Layer 4 of a small transformer language model trained on English Wikipedia (11 layers, counted from 0, width 64).
Take only the direct path to the model's output, skipping the later layers: a vector added to the residual stream pushes a token's score in proportion to its dot product with that token's output vector.

Output vectors of the tokens that the questions are about. A number n stands for (n - 500) times 0.0045.
"ished": 298,573,242,534,629,572,529,421,476,498,381,413,576,347,612,674,473,610,471,547,593,490,359,708,469,845,324,751,380,400,429,486,576,624,553,401,486,481,298,464,499,507,562,392,589,535,525,516,430,521,292,627,28,628,523,679,450,629,510,715,447,295,628,486
"eral": 409,506,483,610,566,324,703,595,567,508,428,456,351,490,429,442,592,532,459,622,465,476,545,732,449,540,250,526,569,632,446,185,469,536,311,636,661,586,490,407,95,595,420,452,377,638,687,620,499,328,540,532,351,546,427,438,616,615,395,710,594,418,607,518
"usic": 443,512,432,468,367,441,466,464,622,626,523,428,397,567,608,572,427,650,399,638,457,429,474,638,596,601,356,734,566,330,415,400,448,796,548,721,551,476,613,532,308,135,455,598,369,561,468,209,354,651,365,564,277,576,633,484,524,686,509,535,427,521,712,349
"L": 428,437,375,368,469,541,526,489,428,476,566,486,397,634,456,431,316,354,645,472,461,578,498,624,504,348,757,538,513,499,437,532,536,665,488,672,614,547,394,520,542,517,444,464,401,558,534,508,628,575,498,353,496,609,452,402,341,586,533,475,548,573,583,359
"on": 479,375,560,552,608,456,615,458,392,478,386,513,438,631,453,522,590,465,436,522,477,345,615,592,589,860,476,617,440,463,465,481,433,457,472,424,519,481,553,678,663,446,504,525,387,489,469,627,296,580,410,395,603,520,374,522,142,475,487,511,672,421,561,550
"ruary": 492,679,621,372,471,552,598,656,617,622,292,416,542,401,385,474,275,574,592,394,210,822,511,753,558,415,631,360,373,221,636,490,588,624,490,612,497,423,273,601,350,390,691,510,544,661,670,556,633,538,560,411,356,506,565,160,517,527,482,379,543,368,449,524
"ct": 215,430,421,426,557,418,666,330,645,655,490,471,603,548,435,602,501,593,542,537,307,599,358,730,353,364,266,610,597,541,559,628,670,384,588,479,398,379,446,266,357,430,482,431,390,597,619,444,699,472,581,503,497,534,198,465,665,688,675,386,748,610,507,413
"ak": 407,692,582,316,489,438,559,507,511,298,678,496,504,530,539,555,575,577,455,269,354,450,544,484,373,547,420,374,524,351,404,435,404,695,634,473,618,512,549,507,553,605,474,595,475,570,529,503,572,404,381,487,583,523,272,427,450,540,614,614,531,443,567,656
"ations": 556,321,585,563,688,544,489,290,791,688,589,437,690,365,529,559,555,614,593,431,620,537,485,643,369,476,355,556,493,362,240,368,540,691,482,494,672,528,474,405,563,178,521,502,521,282,697,297,460,499,496,516,597,589,560,398,612,396,326,476,507,563,343,432
"\"": 743,478,381,412,497,433,338,387,474,524,559,524,549,668,467,454,573,597,376,629,442,491,355,352,407,374,656,566,561,585,395,226,762,554,613,562,396,531,493,549,520,482,508,566,510,443,529,608,398,540,377,512,471,597,452,506,748,489,416,514,383,521,665,314
"erson": 316,447,483,559,434,424,459,676,446,603,444,485,266,411,616,379,565,658,596,625,275,637,426,494,764,503,206,514,438,610,568,113,613,857,717,564,418,464,403,619,419,311,687,489,420,544,662,619,315,455,634,523,380,380,401,372,524,756,570,515,375,519,385,648
"ork": 316,468,318,387,470,614,498,788,552,406,473,467,344,572,681,275,638,425,658,434,452,515,492,350,550,552,458,665,550,341,399,594,554,624,394,549,578,465,585,271,87,322,613,518,500,514,674,340,543,521,492,634,528,446,311,404,550,783,541,541,325,726,657,705
"ed": 519,343,437,581,579,779,417,421,427,416,433,498,431,448,468,806,636,458,683,327,412,513,584,465,453,734,300,651,468,522,418,464,613,487,520,403,614,615,648,415,578,458,522,489,549,623,433,346,508,322,419,469,356,419,462,706,378,539,474,556,421,454,568,541
"mer": 352,447,308,462,579,393,441,586,355,550,659,482,546,532,717,581,268,541,188,321,369,678,417,481,536,738,412,803,555,662,701,486,575,742,426,547,739,365,502,507,258,478,484,435,385,393,620,456,376,358,573,537,372,709,600,648,335,471,526,452,465,499,547,478
" who": 567,476,205,363,480,410,382,484,691,442,463,459,795,595,655,398,515,503,538,530,546,365,245,385,612,532,447,522,352,556,644,492,503,484,599,544,421,515,676,441,407,444,566,392,560,604,540,664,463,484,475,597,402,557,626,303,519,427,487,630,506,520,620,378
"ng": 445,555,647,379,397,553,567,532,614,799,605,461,571,579,697,499,310,337,272,511,220,611,340,489,609,623,495,493,530,555,517,626,367,579,560,597,465,460,422,454,39,435,499,314,405,307,306,546,906,399,570,489,519,572,225,436,558,736,632,597,542,431,581,612
"g": 432,499,584,541,541,441,688,492,502,712,684,508,510,648,403,592,569,564,432,368,545,446,484,447,345,565,352,551,476,657,621,578,600,597,455,505,504,322,258,567,630,538,502,639,448,407,413,526,632,260,460,552,622,355,359,367,555,451,551,544,672,374,262,296
"ress": 163,335,468,423,533,463,449,471,691,781,390,517,473,306,525,366,665,596,611,594,418,478,447,766,600,589,336,450,479,298,505,455,551,643,458,374,440,514,493,590,592,383,634,545,415,556,710,594,387,477,562,263,551,371,303,525,771,566,521,533,338,628,459,615
"ist": 403,409,230,609,559,416,500,578,329,696,375,466,366,566,546,553,508,466,539,556,394,345,627,445,381,569,329,617,603,418,485,622,395,546,486,558,381,542,500,452,552,433,449,701,693,485,471,67,409,457,595,754,622,559,372,560,658,435,571,589,723,373,487,617
" was": 423,485,432,337,473,565,502,416,541,553,371,498,644,527,582,665,508,422,493,456,580,463,549,528,518,386,544,486,305,545,629,513,593,455,631,406,451,614,584,495,520,545,596,501,601,469,483,445,514,449,369,463,266,634,543,327,532,541,368,641,427,483,505,610
"ok": 409,795,622,625,494,313,414,544,392,474,643,498,293,413,545,631,527,733,512,273,629,500,481,448,497,567,260,498,588,436,431,493,401,585,482,496,560,382,490,597,648,387,594,643,473,476,565,567,560,419,383,540,469,508,225,360,320,674,528,478,533,490,718,468
"ex": 441,290,501,416,518,458,619,477,598,579,556,505,640,401,543,352,558,410,211,365,493,382,509,468,569,720,397,455,495,396,403,372,471,864,431,460,724,465,564,622,441,484,518,602,468,670,632,500,462,688,466,426,495,485,560,355,213,495,624,556,664,589,412,495
"ake": 498,675,498,261,462,439,481,563,530,307,570,480,426,469,701,329,649,586,304,318,485,519,503,466,323,587,552,570,487,358,339,241,329,743,481,584,642,570,641,712,637,320,522,547,464,678,535,486,554,616,495,438,499,410,261,520,669,531,463,569,438,503,628,540
"hed": 485,486,550,325,605,671,478,498,472,394,551,458,442,540,391,512,578,281,656,402,525,587,441,559,596,603,236,340,493,474,649,526,540,411,490,404,582,538,605,721,399,213,763,341,360,497,582,418,669,397,476,640,348,383,405,531,512,561,766,415,704,394,716,411
"ational": 754,341,425,480,658,365,680,326,606,599,471,426,594,351,531,555,518,374,524,388,552,567,532,640,436,743,322,562,593,493,379,512,485,569,492,662,612,459,556,384,239,227,625,513,483,370,616,543,457,579,612,492,496,464,499,492,627,553,404,432,435,634,331,367
" from": 561,536,433,420,520,567,624,559,432,369,503,477,599,496,612,587,490,400,666,484,506,416,450,409,526,508,543,503,516,562,525,434,536,409,559,350,434,343,610,487,582,424,469,413,613,553,544,538,507,553,447,460,366,581,495,398,603,384,508,607,367,438,635,554
"″": 247,558,483,439,671,360,672,547,482,505,628,485,520,393,457,618,491,749,522,490,472,330,192,461,732,467,488,497,179,381,537,343,496,470,283,774,486,306,546,636,606,377,665,221,476,534,523,437,589,499,684,611,621,577,547,324,699,743,379,468,486,377,634,530
"ill": 417,691,575,426,368,544,726,604,569,507,379,516,393,533,472,286,509,595,476,547,421,380,544,493,362,625,380,609,481,315,471,547,424,522,541,412,553,584,398,622,589,525,642,485,342,602,490,389,275,478,636,481,471,451,521,430,592,465,581,674,574,542,442,503
"ase": 542,448,489,383,513,535,649,460,580,532,514,465,542,490,390,187,677,660,275,338,396,672,480,712,403,636,476,575,440,312,558,459,542,666,527,651,411,596,437,425,501,190,356,613,258,629,597,531,601,415,326,620,433,513,609,279,748,480,469,588,527,519,556,599
"form": 470,444,127,647,635,427,461,454,594,786,660,492,410,456,596,283,485,572,470,415,470,452,376,823,460,247,280,654,287,524,606,370,656,548,640,414,609,436,521,582,396,402,733,501,394,702,451,300,560,532,495,611,473,319,536,531,615,555,538,460,670,629,296,462

Each question shows what one neuron of this layer's MLP adds at an activation of 1. A number n stands for (n - 500) times 0.0017.

n73: 572,586,358,592,263,405,635,700,621,508,390,394,413,617,470,439,673,130,488,305,527,339,730,558,399,227,547,390,528,416,510,600,745,526,454,577,445,504,278,517,445,232,605,650,381,447,681,444,340,281,393,336,584,671,461,741,337,716,615,694,500,696,653,695
Which of these tokens does it push up most? "ork"

n61: 638,431,558,268,556,208,536,481,442,546,635,535,551,364,409,499,611,426,542,530,468,453,602,563,497,432,630,540,593,581,280,481,407,455,591,415,565,562,522,463,509,651,433,481,499,461,617,282,402,650,636,604,371,467,442,772,387,561,493,592,381,631,420,312
Which of these tokens does it push up most? "ational"

n29: 665,578,629,484,300,702,609,520,321,323,511,495,620,785,493,546,427,327,426,594,415,472,674,268,583,580,685,460,589,633,517,442,440,405,414,463,634,442,519,458,535,564,404,527,470,436,537,531,390,501,407,475,653,518,329,452,338,398,507,562,529,444,528,569
Which of these tokens does it push up most? "on"

n229: 408,332,646,331,538,618,475,448,554,505,512,445,508,356,508,431,668,387,625,513,493,717,475,725,601,215,518,332,460,408,290,448,581,372,365,312,514,666,511,603,585,713,381,307,366,547,510,654,568,382,470,568,478,491,369,550,772,692,517,334,515,692,635,538
Which of these tokens does it push up most? "ress"

n121: 384,660,419,535,544,157,523,642,642,443,549,674,444,465,373,473,291,297,588,650,710,430,452,602,425,391,367,592,563,650,577,439,493,523,514,343,438,415,463,339,481,852,535,614,628,275,284,443,466,639,347,488,493,697,670,503,424,553,663,307,428,327,676,671
Which of these tokens does it push up most? "ished"

n151: 530,460,555,529,488,346,678,343,219,543,582,773,492,546,586,428,498,509,482,378,483,605,304,272,639,435,570,494,461,541,581,431,323,435,649,266,582,535,336,433,340,746,640,590,579,469,543,634,481,322,413,497,493,503,652,683,454,447,618,448,540,499,450,504
Pushed down most: "usic"

n147: 471,382,660,611,415,509,371,487,587,378,448,264,524,576,590,467,453,299,597,445,392,362,531,517,629,550,315,708,213,492,371,519,627,305,436,394,323,606,483,749,500,695,448,524,543,451,512,549,648,582,515,345,482,373,684,591,704,484,596,576,370,577,406,749
Pushed down most: "ok"

n127: 533,684,514,485,669,440,468,366,466,540,566,278,501,446,475,514,580,527,313,719,556,383,410,681,810,502,390,467,445,444,555,508,540,374,498,802,462,424,428,466,411,439,566,436,407,547,323,378,483,521,472,404,419,730,434,540,583,563,557,452,566,625,458,489
Pushed down most: "ed"

n233: 593,541,466,637,511,581,590,512,523,674,514,489,527,356,412,531,546,472,401,364,472,526,386,731,473,716,196,735,517,734,600,336,526,476,734,553,399,555,515,480,414,636,445,274,901,578,486,453,402,409,229,646,339,353,491,354,460,461,596,459,465,344,590,516
Which of these tokens does it push up most? "ished"

n105: 375,396,493,538,584,506,661,444,441,418,673,654,433,723,443,468,655,586,600,558,566,402,293,609,478,514,492,349,500,492,533,557,532,520,435,519,429,640,483,499,462,391,635,300,323,477,675,432,459,523,511,540,382,449,528,485,443,552,315,484,605,354,448,537
Which three tokens does it push up most, strongest first? "″", "hed", "eral"

n79: 632,517,663,382,396,469,393,606,203,409,473,520,676,469,610,524,391,603,346,382,844,365,528,378,693,694,501,534,517,466,328,546,640,506,313,397,605,583,629,545,570,657,567,418,596,378,446,580,260,674,378,434,454,311,428,397,450,655,405,579,393,441,584,536
Pushed down most: "ct"

n7: 703,775,448,393,407,619,538,527,431,585,411,326,541,290,454,485,620,626,263,452,461,370,342,466,474,374,482,446,603,496,478,469,473,596,510,503,656,460,440,608,575,566,552,345,498,661,370,499,551,436,356,612,500,487,336,372,593,591,581,629,538,650,568,668
Which two tokens does it push up most, strongest first? "ake", "ak"

n55: 408,484,370,278,528,585,680,478,446,520,553,317,722,585,331,653,861,367,560,329,445,377,507,654,505,456,422,535,455,480,382,498,638,497,615,618,391,506,391,432,581,872,532,506,560,474,421,573,446,525,408,792,586,593,530,307,336,464,385,626,190,485,399,533
Which of these tokens does it push up most? " was"

n72: 280,414,418,510,629,647,627,513,450,425,723,326,610,547,442,590,544,347,376,309,296,623,692,486,471,662,452,481,649,428,351,435,651,345,745,461,552,509,680,454,613,408,641,316,345,473,430,392,540,414,556,634,438,489,437,518,581,589,689,443,503,320,600,479
Which of these tokens does it push up most? "hed"

n92: 560,501,634,353,523,477,448,606,457,502,713,476,554,312,321,564,577,543,517,446,549,447,566,500,468,474,637,571,629,191,518,517,546,830,712,602,457,534,658,403,257,591,458,662,507,386,581,430,513,291,457,525,350,634,463,654,369,416,473,446,436,389,430,443
Which of these tokens does it push up most? "ak"

n163: 667,501,294,494,512,452,539,492,416,355,454,575,385,431,608,561,506,648,443,616,327,532,373,201,638,404,523,473,512,632,698,584,557,348,388,549,410,526,667,692,412,652,509,581,406,414,443,501,664,483,381,521,432,457,618,505,333,477,572,666,609,509,407,593
Which two tokens does it push up most, strongest first? " who", "mer"

n242: 321,519,588,444,500,894,517,637,412,623,468,633,402,397,576,308,674,335,416,348,526,530,748,287,633,309,668,664,451,513,624,458,467,598,566,457,637,377,454,520,377,551,425,681,494,449,415,456,431,304,443,666,600,700,567,534,641,265,251,370,395,449,676,582
Which two tokens does it push up most, strongest first? "ork", "mer"

n154: 332,504,521,414,618,610,383,459,548,690,464,414,579,374,488,544,424,655,519,514,628,630,477,497,163,464,489,579,462,493,484,320,376,630,315,425,622,597,626,563,572,493,818,312,556,423,505,501,403,507,436,586,450,572,387,302,643,604,540,443,379,542,497,489
Which of these tokens does it push up most? "ations"

n220: 489,530,437,537,458,512,479,654,474,515,455,344,550,509,487,604,270,658,376,354,474,446,364,435,607,245,513,443,491,355,605,496,510,517,588,627,552,529,464,455,454,586,559,446,543,433,356,388,530,621,660,565,478,453,411,350,591,404,549,666,423,539,688,757
Pushed down most: "on"

n22: 526,547,714,293,486,649,352,404,651,489,397,670,399,498,434,496,676,366,431,600,497,351,539,530,554,576,355,573,442,470,521,604,416,571,598,566,358,588,576,693,465,505,542,419,421,529,348,389,389,593,485,496,335,664,551,528,541,589,450,331,393,551,623,463
Which two tokens does it push up most, strongest first? "usic", "hed"

n169: 626,438,456,572,521,255,498,511,789,687,312,727,263,609,398,498,582,467,503,632,547,471,409,340,379,613,662,318,601,520,433,573,567,398,628,501,552,342,427,481,563,565,517,555,595,552,361,575,303,541,417,555,477,588,365,620,463,474,484,550,449,336,480,423
Which of these tokens does it push up most? "\""

n113: 513,446,609,432,693,494,443,580,508,428,478,437,500,475,431,507,448,525,552,491,594,481,680,461,577,530,422,643,477,504,488,501,525,453,333,427,685,507,484,453,517,549,292,586,534,411,532,465,526,404,383,655,496,523,525,568,391,500,394,472,566,308,450,644
Which two tokens does it push up most, strongest first? "ed", "on"

n35: 453,711,547,401,609,243,387,466,389,637,555,407,552,469,378,563,527,355,529,545,491,546,585,406,575,591,410,534,289,457,649,486,592,562,406,636,539,363,467,602,675,531,499,311,630,498,348,422,453,349,484,536,411,592,457,531,540,524,326,549,658,548,541,564
Pushed down most: "ork"

n82: 561,291,552,455,347,599,594,436,528,533,395,350,530,508,463,248,639,489,530,394,496,385,266,630,582,483,713,526,548,303,525,601,640,424,496,483,244,468,460,752,702,481,474,326,522,505,714,476,317,557,489,716,571,532,619,394,415,552,515,489,498,501,692,624
Which two tokens does it push up most, strongest first? "ase", "″"

n81: 320,261,546,609,539,548,389,466,616,494,438,466,350,382,751,422,455,588,679,686,509,363,727,387,682,589,826,493,610,759,336,355,460,452,563,537,438,479,427,644,495,615,593,403,460,353,516,469,418,311,611,764,524,443,513,559,539,278,486,463,551,495,292,379
Which two tokens does it push up most, strongest first? "erson", "ist"

n100: 387,629,722,235,503,419,454,636,406,507,672,557,582,333,513,735,176,531,417,732,671,618,562,604,504,400,364,537,465,569,486,515,186,413,506,474,548,310,449,484,567,509,290,544,379,654,582,318,404,771,500,591,453,424,488,570,552,512,579,569,421,678,441,456
Which of these tokens does it push up most? "usic"

n135: 576,579,529,410,546,504,672,454,234,413,742,475,535,337,514,466,585,630,543,574,534,637,506,363,427,510,492,387,555,288,607,574,466,454,486,662,398,672,535,519,414,382,589,540,369,453,313,490,568,458,453,521,599,432,465,389,761,387,228,687,481,578,304,717
Which of these tokens does it push up most? "ase"

n129: 623,478,533,520,409,686,468,514,462,435,380,728,449,547,597,475,604,675,589,632,301,464,511,408,554,559,685,476,400,358,709,299,783,686,572,431,402,365,595,303,408,575,461,419,475,599,542,355,428,395,269,547,338,500,604,359,559,417,373,555,369,417,659,457
Pushed down most: "ational"

n63: 429,545,474,361,617,390,695,392,670,470,785,596,570,745,392,606,460,465,651,331,394,533,519,368,455,208,696,509,600,449,358,568,781,365,536,647,547,473,553,421,513,463,483,396,386,632,546,278,542,380,575,306,670,534,513,314,391,411,617,723,472,424,475,649
Pushed down most: "ished"

n115: 540,526,525,527,567,530,709,516,524,435,627,353,535,527,544,466,755,332,411,577,617,640,324,348,555,530,425,357,383,497,532,302,594,614,552,313,732,473,635,336,369,545,171,412,342,814,372,588,528,616,510,431,630,311,356,702,453,577,372,414,787,476,359,630
Which two tokens does it push up most, strongest first? "ex", "eral"

n208: 579,566,556,422,386,277,398,491,594,468,591,637,416,715,573,381,372,624,333,503,426,523,457,519,518,580,290,551,362,509,478,541,549,793,376,612,296,200,467,515,621,628,356,619,83,542,617,671,700,596,497,455,453,552,598,511,519,545,347,478,487,466,525,470
Which of these tokens does it push up most? "ase"

n166: 495,490,507,463,391,316,349,528,492,354,471,498,387,374,460,581,436,769,580,590,503,411,635,662,477,589,427,469,591,605,578,336,520,667,386,551,388,373,323,578,536,485,471,358,579,530,316,462,710,519,438,636,496,489,650,750,700,444,334,697,523,334,347,570
Which of these tokens does it push up most? "ished"

n195: 343,474,388,546,647,350,467,253,466,503,486,546,563,576,439,370,417,844,688,601,381,302,578,517,645,773,596,656,409,349,458,168,451,525,433,645,549,608,438,387,589,824,452,513,385,445,349,521,405,674,464,515,592,503,555,517,550,402,578,605,459,501,247,383
Pushed down most: "hed"

n155: 556,297,630,603,456,428,507,646,583,289,531,612,532,586,446,317,496,590,449,343,423,430,467,445,625,522,458,382,368,476,473,491,574,398,639,429,468,538,396,456,601,555,630,612,640,490,481,666,749,452,364,485,409,318,586,742,294,466,448,463,600,539,502,517
Pushed down most: "usic"

n47: 342,344,426,563,292,526,438,441,658,725,436,250,546,279,505,469,614,540,392,621,588,349,569,461,599,438,568,392,554,776,674,436,359,557,765,676,482,518,367,513,588,623,501,535,686,217,450,471,462,557,653,498,396,678,519,441,217,504,652,558,498,524,365,459
Which of these tokens does it push up most? "erson"

n34: 336,507,410,367,551,574,590,856,412,467,536,445,493,582,465,591,478,550,421,606,593,321,515,584,533,374,360,592,703,414,405,367,523,649,509,344,563,477,573,468,503,422,268,355,417,366,482,696,592,407,541,500,593,406,532,738,680,557,396,357,534,324,550,511
Which of these tokens does it push up most? "eral"

n209: 682,600,363,366,758,508,263,373,482,513,559,727,287,416,573,570,470,514,553,782,409,580,416,451,409,484,431,617,613,472,537,354,383,573,431,556,373,561,618,711,516,405,475,381,562,197,308,558,618,496,524,482,435,502,776,531,496,491,432,493,498,527,486,352
Which two tokens does it push up most, strongest first? "\"", "usic"

n83: 498,500,498,499,499,498,500,500,498,499,500,499,498,499,498,500,499,499,499,498,499,499,498,499,498,498,498,497,498,497,499,497,499,501,500,499,497,499,498,499,499,498,499,498,497,497,501,499,499,500,499,498,498,498,499,500,499,499,497,499,497,501,500,499
Which of these tokens does it push up most? "erson"

n158: 662,362,568,353,572,714,433,705,663,582,421,339,510,569,608,352,557,531,531,676,371,646,552,405,478,286,528,559,305,360,468,528,789,313,370,421,503,442,607,649,563,420,503,630,586,654,375,249,511,651,546,492,506,467,439,432,477,468,297,363,612,484,479,533
Which of these tokens does it push up most? "ruary"

n173: 475,559,635,351,478,658,595,565,433,502,507,576,425,289,343,358,388,694,630,786,458,427,442,380,416,495,409,488,368,622,660,473,372,550,319,557,533,403,365,661,661,530,463,471,583,698,521,438,383,653,372,523,394,523,521,538,729,439,316,444,417,473,595,602
Which two tokens does it push up most, strongest first? "″", "ill"